Layer 4 of a small transformer language model trained on English Wikipedia (10 layers, counted from 0, width 128). Numbers have three digits each and are written without spaces.
A neuron's activation on a vector x is SiLU(gate . x) times (in . x), where the dot is the dot product.

Input weights of the MLP neurons that the questions are about. A number n stands for (n - 500) times 0.00079.
n19 gate: 501454567766452622409557582413479540755407610547294441549468403600511567511396619368292645653493302479517443480484517413532490650326476494562531566388555727358375481673376370609550515415478609530621504526548422383420545554421539433551515394541501342428555590483630452524786367528574499387405580615371562479439610388509458375659349441426531470693642509489499392605437429648507290466648
n21 gate: 566522512557558417602447526519542627451592639424644562488415574646640496652561623434674557488455418535461431477501477553625577552399674595646299490561462450342683528412486479366808658394401484557430381459703253418541495437563419562376524437519331459531760506506552422336391724316498486634631569398623368524802524656364360437684629372537448643436514546583477410492502545595492552238536
n25 gate: 399624592456326197302397519495452529534459392570498645374437461448538581354593530598421551500721496502348392383517438403385400540511546361463603397494663574531505597623363489573280615444448460434678336676593514523500442539481373454593469394599428653502566596373462534523373459569582474305475364363607439500476617378488657595504558457368331626380652389500550459479347420451410616662619
n46 gate: 518475444457544372299566495494477625537602476476608667431547598482434574300555658572554521436430584408300667486561541573317469562542482410366395384484579549329443373599329488643512400351416214506410528388765560462493448583466561515486462534579694511542443515465623379560650488415655437447646506586498345608427311551443428454494552392753402677358625549658589433436357523430451578523576
n65 gate: 543750491568441530517642513553282604313451296489350558465490595563413677501526463498579568624489397758285523323438486551514487609666392388498479363761510556523787483570297258695471734397576520535465627567548571465392508274442551679583384497526212430405062587581695871400727516505389498526378516511558549442595436511505505695475690444368473560552545499643595503422551323640746526633444
n66 gate: 629554494379562430405622463344407483554497384400379472525366343479337512460495279467569470351555614328534549547664460511431667474297596423407462595648395469419731418292616584534582560444383500431326453473354269524415485465772595292379386641566416455439295443300521526533654449526377430317477549427461603415338562446371534336295419408579329574564609515342453617739553379494462570307577
n83 gate: 485598664655527410381473417427482507547521552426434450478341410638571392484490410549573448407503596453480482465492415420445437424507437525413502574440423454482444636355697397322534336444513447459500458477676510601565455628342463349524508589525415433540416532365389548600500553490316596596349525388562601557517515526460605566590452605507606603560619519375582308569671360438557651473435
n103 gate: 429565547799358588464388344410404617466445468706558438396584598715247452533449590448607477355025399646562489328539584576218464700600461471601688455755562498690404680484329495502544596259409494498709472705616588572678540550515394461445708439502368539380438360537510439583595490695558320492438886639368442269700354555432380559595708324517431279701629412337388332328464457467342401424511
n109 gate: 693446466306416469438376482687836533427522598373573497432443307549464492550479286526299486222457526371624469412376422487562446693261357312483612460334451496414591488698721451589622552503412496485400602514548515605515513395558585422384731493449492628536424544456422537613500571510545370630669389559494682397382634243585356412585498383499532495528481495454465371585563431389452701487568
n112 gate: 834524472530461459609328555483479631699461352431674588366631307677551300593435495570715536375363457376671356490609256457580514489112556489583581362457530609575517354517590434501451434467561536532606682307345504561534423451556460465557500401466481483485537461507435568638453523570574397485578533366347533615386558398564547360585471524476274401656570355495343394430438603548591368656318
n123 gate: 688476544692523453570404495284386624510450368280516668479748516617574603677434486627467740362404285437491327622564699532446512683627646538317373473542613529501346421543661554428638517719463389643545590420557405413411767619466409555520467640487622510639736348552524465557346453370352462491498474440363412627605622554566442589595499663483607604527490323708541603618546751507648358463456
n147 gate: 568555373655493611557589417592535417440571571363673497552688469649444464427337284487542306567437480558535567700546440658629390557600347443558612389453413544379535430528680519715437533715794529360687415692515450491439324481636445528630658586392551471562570648435394550516407643593698502608295761530522663553406581394568516600452336433523525501668426492466317503521799481741551674426427
n164 gate: 368538559323593471518710426418557464506453460468397575447413536480636566326613447531485541453424468354508532695554345468637605449412790385536409498503271429352496612644465524574540281588479391601553364394372504647617490565676211472552326379497661323551531541557360552588628721426308350667420404424637572567389379571485454418502345695590518529451601570368505613549550360388465689590447
n175 gate: 529539395287415617553418553646529528570483367593594403637508546394430463535289431385418436436491575458547620731418519508524370405556633474452255331483388360625680616484519499514382499758508320418311347500629462583501414410585503718447580385450326546474428467299639301463389577355428411407425469590494580505375478503679524460508494504611555468354425536513291547460437546368539551501429
n194 gate: 440518323603391535455498658399464604526411718708563603486672618538527531710602739713523513511416385693683388355265607303542523302507521777491730398427550464433343365392624724362604701522429448544394600591477394553684533498442488846537412545537347480208709450844528431580355528414551394462613439441467396446331320372612327617494572651589657412704593338485376465437519463543460289280430
n202 gate: 373489542504767420577549574502505493414571291484455768551502385508662661529630515591448583347503399467437603673444458663439438474515596542344294600242559532287547393582613420426498333622397415491447534333679432496630480460320510539577561687645579569472564549437588500598650641382374370487562370482583491643737619454568506425547484493481415673434413561617535606384600500365457629506432
n220 gate: 667444550504601521402508399640609576565415381589703455606561671523609475541664663462737379386292444640580376415640409503439507662563285370606692592742421421372549572689421534445501683539467406601454432425646529482554426361454482535574579753378705473439410420628519581644490271586575474711550483481399600526501582418345443600575336358498593520532412428518447672256729572502392580336336
n252 gate: 404333745439477520396464383280771554423285499470601512370573732617582371424517506337629655350426323548587440490338623531487472465638558546502434441429429393483385582544572397305619533535409308566584405676655493593388781476582484638583392358673413457379443490546515520501420450539484337440512854581548550518608370455563531713669570526556736447608399443630481306438439522491557595566381
n263 gate: 402367532426451414402517554402583546638176528489628276655516517467514187431509318379455570741545479621758524519368561433413503532471694752520564379420484375516416399622637533448700797651453553598524781700376556594461296453544422568378645368368485551393530576664200730513599525387512415437570657561594365394331323413553475573470486622478432627672311614374466569447529494554274239384468
n268 gate: 653509460473409642505483266416505566687280468629515327554541453549447674538672557521540390671417578480580397467442572289581471655428502488433550532591413520600556437505457640430529470511516562538566419344537592417451409527527474378492550345350614422461532372445407498565441479480512395527588494572315786523429614479566652444524362539640603312688524489273525608640504389562510326512368
n289 gate: 505505662682542601462505554611357536499595610561355683366534393544583525433341637611366604531786486301487468413643485561453484573619388607388516573396706413511651732655342615737302472420560685424488613540381600363518360620648407428532568558254413723572512629551494525513574657437429506577290617542542538488332562574682558408321489496466433494651655582456341634483577423391633391477582
n293 gate: 552573418548507513558458531343476540458542420174727468755606535568548518726477505529294470643379489446383392583705642635503424538516530562527461505543477349375638316624634608565521576596447519356457412534350265464488589479625521564417410365563455528509615623434508540664465554346399453476472502326496336643443611394459564640461384585438762683653572606694664456501713570609502576270476
n298 gate: 545755486534624489402469365195509392768549436506395658588481393501605497357221668492410741380399159453590460634405617571608248417434663470404499496333582630258487346572625472455468418348438542552580553512656425481772568566439373629475601378594654393448561500481583545511535638486296418529362404512645429578627597381466438487489562362287427621950427620415501457368697407519630415255546
n301 gate: 338477590491375575446352475465534492361537484500846501516500405627399449628494529448740377482375578692377517508624496638341405720468514586576445424498646490876413529420552296531601497481458467593553593487569450393377566195188448472540588533650481547434464450511413542622363221483488404639576515498504451475713343560560532583645550473363435424493322336590450336472602484421328402536548
n302 gate: 420479265397588674598395509514678460603554515632433355725574477453370284573377356371402563427179460570513368524538430413638564600223478368748625379549407509404468400667494483788474507599461527437580493310753418281352437477570570566499498443524577356621569420503583388595557554359534480615497572421431536514439386654315758495569328480673478541453533534417581418491387425450428439441576
n19 in: 509411575514412525483322478436337477450497730586548450605376492546449490526431544389289471524493481513390479441381569456508498431365651416401569467411693401522401433623466500595619452608441478402555442557677368413338357668415546326608698514538223405375438581420676569549640499349536630295316512641383470573578398437574471377594483491565542544480350479746541358514313507741370537474616
n21 in: 460548567726383528518265441465412505581445745627454610609489558687481506437327428338261621601322587555510554358441535472547386533748329573679570438460494752601570542551480431389502708454680689396584510603408386563494512423549558457519631360464331255611469520494387664507612508651556657496587659404514486450648412446378589593498577386371485582616639316295542336452519431476500443562454
n25 in: 517475656575539482598532471239376388505583653434517544556383394539626596206554704570494608498498442447548644552456574383550605397496755615360501540549379528324595323426678499471508296477524655545350468400650350648370539571572410294405531526472571552508656501552570486489652461370484692539535464511499540509453553563396475547526518452396479548577445672559621467669489643710328416331535
n46 in: 499489520307377567286470698578500503369428549533407515332481316559415355466342406447525590539679516423480556545351505431418656562373554433434381475447406461588499548397345495437614364603450363321548483490419457455443538505572486447498354307538431606688404427394624493216303515483287420271645529545529597522534662565497477367577392437632331511447545545640566578622527561684366484502553
n65 in: 575653384436590425854522589599727321574365609567290420512492546364572507734590391296308457636407495538532553583792576605409545599487555532568468612613500373332616310632647627596487570545400352480289518565557391505582517464540673548287574596440661407721560514401465374491472529371252470596499303441590532506423538511479557447382375502373776536383442632484450913642358477428517539658544
n66 in: 646479463584571544476748505548427474360390469397487432300280442591485668556522610379560630476589642410411579521358783405527631503399567363522397484451585437475474449458459299721428596528504405208679412430527393563683709419545475595618518488575528556447576515470501477515574461519494344381419617619455650412812492449705550529622616466549423557313470616512699373625566582588432632316604
n83 in: 462437566543527553575527445558461546481464684528451376556592588507458484588640264367683465479531683506495446517834318427483523721519431604463551445436543379429507432407423461457483396439505431430501568539388532491471407432565499579554515287452586412542460555477540574588366346637545548614548554346606698727583595350590375593577328482658667493491587504373487430520530474515535439368545
n103 in: 542247598536529487422561421624487596511394672765465318459568536603392604364306604450580334555302454297692523419656561718268371497461542612385563229656471587560596457590626851568542530539584474290834354628432352511529300517604501237326562672513478383286460404464360401536618503478537382609489797445361417404664499402420513411345783375550510473652523485516493503358232498429399512516397
n109 in: 523463501443399445569540669502658502439467402545342557431478532494720511513684562637628567531574446434569583481407376429472596360323555594476460663351396265598579442463692479470558412446499620500394710274412585573489595379693390480295458488381649535689582104367275400669551481407376594545723277663456514531307424474457591484459403467508393363365506537591525507618549669519582475484396
n112 in: 776381523427326466561508574471320634591504358491705507388422456564562529564406679582604538271466583367479521485574307394496460388350588375496508324465499569598462331564539453548419358424454381442533617169404430616342479433425529431586355522533530425600534344316485565498341494517640434395659528409334506603365527454518579400616511434633362527481613492451561412433368572667612524626368
n123 in: 634492571500434407583249617291509611519316483558513561477591678547756541451407326496413692392457415360480407373450631497559470639626589578365490289466462384484358383595512682407558567510339570486583544500511596462475322388554382451517481646511489478563471473543584400639469744478512491460527561528306557692507369483368341642583499798349545482254321550714531511351409529636604450462524
n147 in: 418437451576645515522386386554625569320389560661568494510748371555313650443552454516640512578428447444462517559590441790725433692458582621587534487491522424256638571456690576463544379535570580306533405745378501582326339489750353569492453643493714662455666664354258546467602700606491554558318604601671582494595367497421502438515494418573261461463376398442528668588697698645625601479537
n164 in: 442598502415468404697700463418442554376608508506369577575480469472692539569467607659399439549656265501410539460497598654631643554551601555328481489471482484441544567566556493630603510505598547646617529347417581505463482406493489608371320751489526540476552591572297453514678640643324632664392412468632355458343570600389443559521401475455448523303502541454570740527432476514750580429528
n175 in: 499448559446441404531420428501617655297650676574513312360473471614566534426500446532544466468400560500313597395557363515514561666593521313583459503540656496496366529577528561438500379395461510389480415565365553455491371434498486378549509663473560499518650566315447530299439579427440714507440380466601243637512419698494540460504480434482345710310404565742622469628402486663289519652647
n194 in: 494259479619357566318501586296545554578534694683610507446554362429463520396455515581608535465381519715547529524303306399417437695571544622551344541409440421462410490329275633575704573608510594512461534437547451313501457642477442452658622451492287457511627685551762538497329526461391485402679716552529427232635583394631474407693661693510200376545321457777310355258444471471237446300687
n202 in: 591684355587366449509588644482413404576525370512388505517458516531530546578604609444453494525468530565453338458531543328551505258437350451484458513537443562492419399418735472544458549500565574400326486346415485484404762523431668545589255622658475552337525479505437604740525282418676588465455455554483662525409435312358522591464535901611426481559567550570427485455561303457542540515590
n220 in: 625513501509546445546597363526659585552453329627590546495407769439617620526693800569614443336475358552418396435477474557538479492591343258436604502705457233398444462612502640438468491434476369502455470392481499588591426394460449525533527815492727603458431418431505378653473341646591669509561464606358570540455410535499500469546513286617476596460588447525672619420608557536502700481475
n252 in: 600568380295662450430394603549470429363596559326647328614549619697509561766494428315576349506349508248595638441727537698471622611636443445536391307426477291412292528732341402474433385454556580354463508435600572460610638442574561623474390597537483578510451765526503580571484576442274783537534569307590656365679357473428527582432477420474410554331385486557572507532496615575525387622650
n263 in: 524574415429306430402398390580520341410421517516650761502381427609472558310459748492784399695562487552455445360496271574684538242500545565689576280742393529512449595146486385561465558249522650526627421507531705478581540567579549305396500415644339360430554680598464655318468662573558480485404425755530540582635290336441461609535715382662469269476216479656517422508470400627643567537519
n268 in: 459552493539347676597466350499543392553543513422545433627339247327480690473644524600499407605356626494512550474506630375617390311485430558467539659571497509747496464392638693462470421725480470384583478291655589470400276503523483324555715549471503499528618444385404522352546630412622591529445426711424600517418495544412640393590494496549642404583440606490546568539457610526464424682627
n289 in: 337627453376557533509470334379363406266606554360508575412402506531471263397502646466379531455439472396240514436549397437443565453667493179495485651333704469672529673574531431786445372442436427481593573430432646537596520434387540426741536510467465619628511469522595499458651452638306516516429528607708412434508365593663442363465391455478355590583564488433554676624456424308396495790588
n293 in: 361457551585435447534553662499451381378390406441557342627290506439724353663322415541557543677562446664438452512507613659450545338584580535474391450559410302677232527566669573549481320672433425424609406269477677699433618466460357639326510458504496655562459603446487557687429625495405508479432478268427352567315414548276534615496708507381621444529337533585430624515560519577596574451410
n298 in: 555580627384612530413513117596563471375485592504557678333419418599379530472242706593643482422357388355562623452561573443483495595405643279565529477474510533600478548488348306588392465427506475505658481550637551339671797731455502410383341427586564661512444684583508491668417467601296299547548574585656653473617521649564560477508448192588416427589489528464354523689525513438626404430487
n301 in: 455672648488361448531361417438369432715503502413564396544224508461569476481341422388589542462437410532363638531369396352583467329430627437503578693566429525434488566465462235544524367276511581747528386370672563454363378382546486472544400478496623360478422276513375480322496482678557595421389374578571371508604434528603555508499433254548469430436440450449496332420514545490629683557482
n302 in: 563476420493384508431426600427523578498369572644638435458637565542342326797638586637308516373529477523471365501476568469351726656438373337578493460519424506596504387642511582530439564685601489536674481390572484400426421420569426639509470550596612538477565534545389323648452286598551613606430692470490442337457421585453757637406453482664479534503648473460630453536395474486439438421532

Each question shows a token from some text and the vector x that enters the MLP there. A number n stands for (n - 500) times 0.011.

" 2026": 533438588628579337441602523474692437454530586575279295474574396609512571499413362508541513490486543565442802584498441318456475707455597560432562498498618296684472556454669431562608486506348368234533464574542554488541503441379514503365659552470574415612431573455324658516436595396699480352580498530693745548611314514608576359587446451599628492505409645630627402587545484415453483593621
The most active neuron and its activation: n83, at about 3.5

" years": 412250708612594519531477565463534562595486503330315672449530476506514404339432516476537638502498441418473444683518732511580412477476426552561487641386599455535437503581706495453446517686501529298473480488573589466452208628393514668543542552704706589524621509338627429487600636480513542588390493451729442476511554478496685374478332295664597533479478721664495497304523536379449496390510
The most active neuron and its activation: n147, at about 2.1

"'s": 469440356610488367471601645613500478551540303491466487297311428393480460480645383503467557545620395424477630881560642460352441459536404502549523549470543375558514439377428505357516417477464523570427516534485528467404581378478511498476455563704496487399485648303564382448465416433586438435428422686594613428648496712494607492460428507593427561483469573430405483539492469596509357524509
The most active neuron and its activation: n66, at about 2.1

" December": 319075589527367429499315358482617476452428530552268515570480477502376438550370377552592412575555600561524605701451561497571579587377477381352555509336481472647458490644458476598585347448179448430664438538518432200350379524463445391393563449629572563561480598480490428484377551491527522498524522657576484570487494552495626483404648564641689487418500451719591406527461566427440719561520
The two highest activations, in order: n46, n302

" Y": 557476568294693609467497430521525494397560385699464463347496695404455623464591602510424452477527494569373762497470408470445499566518439478387497505551421476519453487463784412424457555436474309397563384457407498514393387437497510672461410695480616521451443413437478479475588397533625348508408637496658194424735503538445494562482276413659415507404532567420742544381545578755427642604518
The neuron with the highest activation: n220

"vil": 436556420302342324595487596416541503407472623364456546341271517453475553243427460676312492466356398515465598551464519178450360331606620349518449568408421504531325669654404569483551487468356450349711402546497393502441559539434520472485598504664518594559529520474475475555446397638431576443585525625452508516583233750340539500419617461572484394322323407271449486692492712347456509559596
The neuron with the highest activation: n25

"\n": 464367648686455450507446622471483549462555458667530405526387569434559589489436560432475517418519530593523534898387528590464431426469657577514311540431448550675494540397597608359488573473481458448481458563489339549473528358500656571495561501645231482453604435407522535412540527434499559552631441480548444592556468453450406433634517521522482474419522621585514397376480530499406564480355
The neuron with the highest activation: n21

" eight": 442376515540463518497478507324449520672450348464409512710400361324546560457527513516597629191493495423570676666507508336493501482473581663333563453490370617547536358472549474425432404487322457412457574668537480248466465538402536333241349489499478474607341424442522521376313476422522587630390401597602567520551524418503674434605429399550360448557482645488655535702475611446474560440425
The most active neuron and its activation: n298, at about 1.9

"0": 523482588599461689502488443381462397433385540359458490591385478436639531469475415494609572368561548425391722510451510500575219481401506396579568482410441541541415568759604584476515358287433385518283469445481289462483569477571497543328536397614415517560546544482514648538453520531494471396479502639535531524615319680567485346851498406559421468302416600517600365523572453229462424630471
The neuron with the highest activation: n301

"enc": 554517667517304356528528396483393463390636457670368510370469435544585508506337624352524536594641641609330706600514626552551452526591551508611486533319425416278482478528575053538585447559274513294561402489318305321432549500484504562452480502479349667671502529457534412494282506431319634503549479452299529441506601417496503328429586352523307535392485638613556483650545531383500552551685
Which three neurons fire most, strongest first? n66, n175, n25

"ision": 594434501360199461452427448542449476524561428529437519521488270414449548550541638458559496381376301290478580691526537440481440636559559377242477553413360372472576577546452691413533468519613525328592544374444438502392267370477418366429570644590654606592408401328553485479653514509546619472582566438494725497447449712490597242451522405487599476546382564549438559517509512701509571529591
The neuron with the highest activation: n268

" known": 593214351383574151639536315535618558503739470824252634642471519343550558603513488447277610499496477406508607683591526321477383445488516359342562561413519315498446394522504650420473346491442517465545445405559324389592366580472535570468400427482669367363399397596387500460529539378461500467582547694508572506480460485593714345473453632526428493530582495514452547447437676472474305411637
The neuron with the highest activation: n268

"age": 373490567519658457462355407459492415369528643516369555559218365349424430402407420449473485504443593422332656794574672486363506491378419363442457592481401362441554555374392630645616512525442507432586435643374468536423519431382461439479592574450563568383504537303513540334529600398498573522401381564460628660393413599437685441398475507503438557506508561533495551558491396551447535581500
The most active neuron and its activation: n289, at about 2.1

"ation": 442405567459605298466427442537582497460672444468433659682503339285543513488496534322495570494526507422327538796610641518369514526543556414358462520593509562556531478378461598681493369486531593314562625384435596511456387477499375468544499604613670481463577491399367623475573548455443569459538437550493638637444383655513510355573421440681478591505466623515379553474472471596435577619443
Which three neurons fire most, strongest first? n164, n46, n289

"it": 377392652510520438441486486411501536522596468437681384420198382296712602584543480637321585571640665573345538518465556593276378412561548399634444515543389465685603590633489429612604460586534397402528665323508538562562542608576561295463707443636754560568561414384617469557573322508456471552459383547541366391440283586480676408518614541564513465460394471494470637625441702641548491575556
The two highest activations, in order: n301, n25

"s,": 591508568514635523422645544534466417585580418441589648381669410502586614467430564433501460478679587499452638895556486473475553428474579509415442546424435548431535383533688396553458393612538498542307425520545511522502435469345472526393459527506746553556640580354592473466492377376531480512616475696631468623400645515515550481457504478457580475437637495571445415484424519464520559292405
The two highest activations, in order: n202, n46

"BA": 419566519377448411517448569516405516414469508471377429479464521430396556527531565369656501381287532622393816526546349312497565611535641415526356506474630494537586593390629333617472378350402483502605316594627495614438491579355371445458473671624646497433294599508546650329460482588560435410515543671653585439675564731476609536623549484730311420488435589700507489343404589523474437371587
The neuron with the highest activation: n301

")": 553475360450550484479330401489528481489305499436614534361427493469639442537479480490482477583500402542377587764506527466383458445586639620545382529388547666659345364406683622575419479533524550592503392536527538593518550517509420498628473446503649450426718482535477668305536617181524519524396405551649476480434248531485585390624569443475383507445340651458520493605577456616403552428365
The neuron with the highest activation: n263

" May": 333194656388475477465388397551631555388646590436312528396362442521461560482399345582493475658495585425516731729489468366607464581468614412459579590307531568624438446524597584571594406462249599421641477478428543502435343493515500392413568577635753562573462563477565325541536492501520569606432520662520489484514507553543719583440568477503640589516581508496680486601418563417470722596544
The most active neuron and its activation: n109, at about 2.2

" |": 570391427571480525463424586464533339446406303468656450530547584485572584514372501449592560416540463496500566919340600585528418568472585521549393533504401547563405581485477502422501480528410579527461548442458521482483435561487392490456531453646617407534661456465450538427578491448460532492431403457544454340481362541455509585470662465446408524452367609645524494468470578525506514527511
The neuron with the highest activation: n123

" As": 414209497373491414461555365397499542326974487787352616270488506527434551536422673564514592301498487353537554584512504491333568521388497335634518401522427406487537598527679500509581406618477550643418331313429427486533417572435457308453465371505598485601508553344427481529585519611553347453568476301612359500610612632509571417333471436450700479400655651482628435397505446493434456473531
The neuron with the highest activation: n164

" for": 488580500428524491465686657401531540624485509450515527427422423320501505472493464675580592378652495526414632748492547466623429663431412605406434427432343386500497544525498471493506467495461552448157495628458409692395421458553395354475451492487467417426495440524593408553219506430465429426549471764584504229461609500572769349550539545495517445545596590568496516645379715659448563318482
The neuron with the highest activation: n66

" Opp": 584424664602276365326374483511727535326597405526891463459478584360547720506330600504296484432462529556567591453564537522382587561612452539563413458501410437610538541702349643352364549486593297438508467567576466481463583457461539352378548523652500490478677447634498417470539569394384444562402565553502479301286478530521622421293702453484688474354564632386490541516329602509596500546524
The neuron with the highest activation: n103

"'": 266506365566531396411632518515317464513481542415561356260126577447685662362542524400452510638517402443421591598497499517376362408510515472607460586503419355667472402405411649394500464533452417594496287420362525716337393496437516438439410574529216523470591644372486538525473471357525512411341552355623729590628459590550438591517408494563552619457502582610495366456563452746440427651647
The neuron with the highest activation: n25

"ep": 560494703409445561521523269527315466456637561560472573355450449318403462463436530333466466460473379328410529618464470286358548606404537527376586659488420423499580743523535483525585406403573557435510339395491598447459596621342468363397630498557468731656397467369668365512365619595411510640544563626318575491471240530621644447489437467425424398482534552585499661829418636323449544436438
The neuron with the highest activation: n289

"ul": 482399264442645479569572313611454512487673467686307555344347451389579504389552499400492513480434337541425602475502428664324364333525452363456480468506438276451479604639570364567494367446519417523575619280456383387566406490556547390827530530523587540488673416391564460495457522527381498565679522503398381231655403362407554385519672559498676604386417527626585497719514481427530657668602
The two highest activations, in order: n164, n109

" j": 515368449545429457466453314419638574448574599692663409513600586377506531510693473456373513455528278514559688464514664311523495362563448570573510426457433410476578445550450514432534488404558394463473652519617534478457463432491469714404479523510742710669468587461475467515427378476403549618481559611541219399554478455573528629719452348579337471442663611566581585600223831565408459362215
The neuron with the highest activation: n220

"ilities": 464260511413321362532451487531559472519578619430405531439504231364642524433567624374558582455565469406386489747556672503449564522633398496493453627428548570399577482586506514491535284500618539407535612572490296476452446384591431424519382609573772489509376552280519567472553655231415526546494429577627659501502301487498620452386482441501492459429519516447426580437544656422516583415680
The most active neuron and its activation: n164, at about 1.9

" decision": 591310551356421411447623483552583503390766557428535444532606339591491560478478440260503527445557467305427626722506588507547318663322505556385490520422457422386572471445614718516563147539601544446617347632558520637389235396485551284483544560575592548536652540321452510540545660474419521558467600635516540476478464598416630350560558455553370430488541606554440583484399477674545581630589
The neuron with the highest activation: n147

"ish": 248504560377559491464456408427394557497565350519432440276469556508487608535579594493491567554438614442539825698537580458463476444545493466567371388539331335533360481506561482442570363455563392584558528398575530417554473475520656508524563731655425439498420495588701572422561492383483468469387490459451623373659380622446696579416420516620565631493442504322698516586605572571424487595571
The most active neuron and its activation: n252, at about 1.8

" Pro": 282484239515503486598485589622468514368671456487526664400584496384480458579393432496566436316472583464421647530573413507415563678582506479390476398505350528635598548438322700339407409461444451474365263398550546720341521473429456462423411457559460500419657509491672426470492564611487529519469440479536532243551529466434417347643536357563599480461450493608606346841317662505443621696224
The most active neuron and its activation: n175, at about 3

"res": 616133222444559324574442484320487516298520457281343546466493402345659478376344532481516569470534511476388698601460538707516569429609673481570497765514304448300609588520530515465561547417609572561528509507350377521437424648409425702416399440569630566476379655331771515459364639397413525634542446488636706457518309540534495423518526508517485561581592529518533553613526494396479455477515
The most active neuron and its activation: n164, at about 3.4

" mar": 591104567387655324397559448378435532486609551436545456415581510400547617471516621367744442487548706417607464523603400408523616472600607611531479652425467326463421484372307336451386396364705400648597308443489325552565199422534444535456608490624680416415560563533606481421143516586417756504516596492445554642567332465522458592509520588405517496428467573448548401764350642531480528567629
The two highest activations, in order: n252, n83

" November": 282128605502239471484365438514555511524457534488309448546481507569386439578430403577579454548565581558501583704456580385577537558336492451470530482327458423709437423654555486562616343423254379475693398576555527219408322527468466251365620503619586529603463608548562416486343506467547564555517574652586507495493468534484720480479621470652607532454483464674596442563398570420443728563456
The most active neuron and its activation: n302, at about 4.2

" announced": 571227595462506171597615467568668477475678504640367606500418479487599631456342379361503564488763390500443473639501574399412459624375481462286592561424497363388505507504638548427370558567493464241606550426392572525531461483275437351416432547666718424548437581408437395428417580351309491495450456846410562484354578489462868494595637508478465428589524453558557573288456552606532587524442
The neuron with the highest activation: n109

"lex": 648320484451298322504551413483517404462589572672544407581328292479483375482607578576368514498605605376341673653539453473484386475647569426398397465489472380354570452427493593512448482604419494626640486417507381431479729431468415424651427592660696612696514606501592437401555606400527591507533356614412440608596470351568596556433526578445055626359525472397459549492518324593521562627438
The neuron with the highest activation: n25

" ": 532355551461541246604331391334530485478413420376780298499384558257506436577339536538433434464601595799396571413548493402462550435495534455597470476355625474533455575327563592508469281387248482462574614208484469530428506382389502440504576654380489539482555576382583601534385640513571346293617544569664442442419540502535560361497617475533288448435469562516463490452579571525476430426349
The two highest activations, in order: n112, n301

"um": 491330314496469475399386449548437488436651300651691478632334479289484580429525337525285458469447341372417502552463675604228602274545709335632551447562503338462415569377346607557552377452550347542582488349400432462342494617417521536530545547781482615476666555496482641413521461504550332434464459444495328414582293587509734475476549606481435605399505365714585528501561583479467569563487
The neuron with the highest activation: n293

"y,": 585552613506542462474586534564493447481369406511464544431613497542580530519523536390476436397653512482489608942490529502483470402559632469515375455474408434499421480463623421464511488526476512427315439546518658580527435522384528533475398514539745645502545559290639418472542403488615416465497470746576465630453571535570569492576529481484625465449572543453505432444460523459473640402395
The most active neuron and its activation: n202, at about 1.7

"le,": 536508363465412374477474558457363419409416331526585515363568493472688462476308529466378524491649556532595614752455674445414589356605519551542374582493487579587436421620598553503444460542466438382329446458565565453463621600442442550393592539400662650522642599412484585543391425426644559392564405877471267641462489576497467576429608364414484536561561416545472200508501448550440597624509
The neuron with the highest activation: n25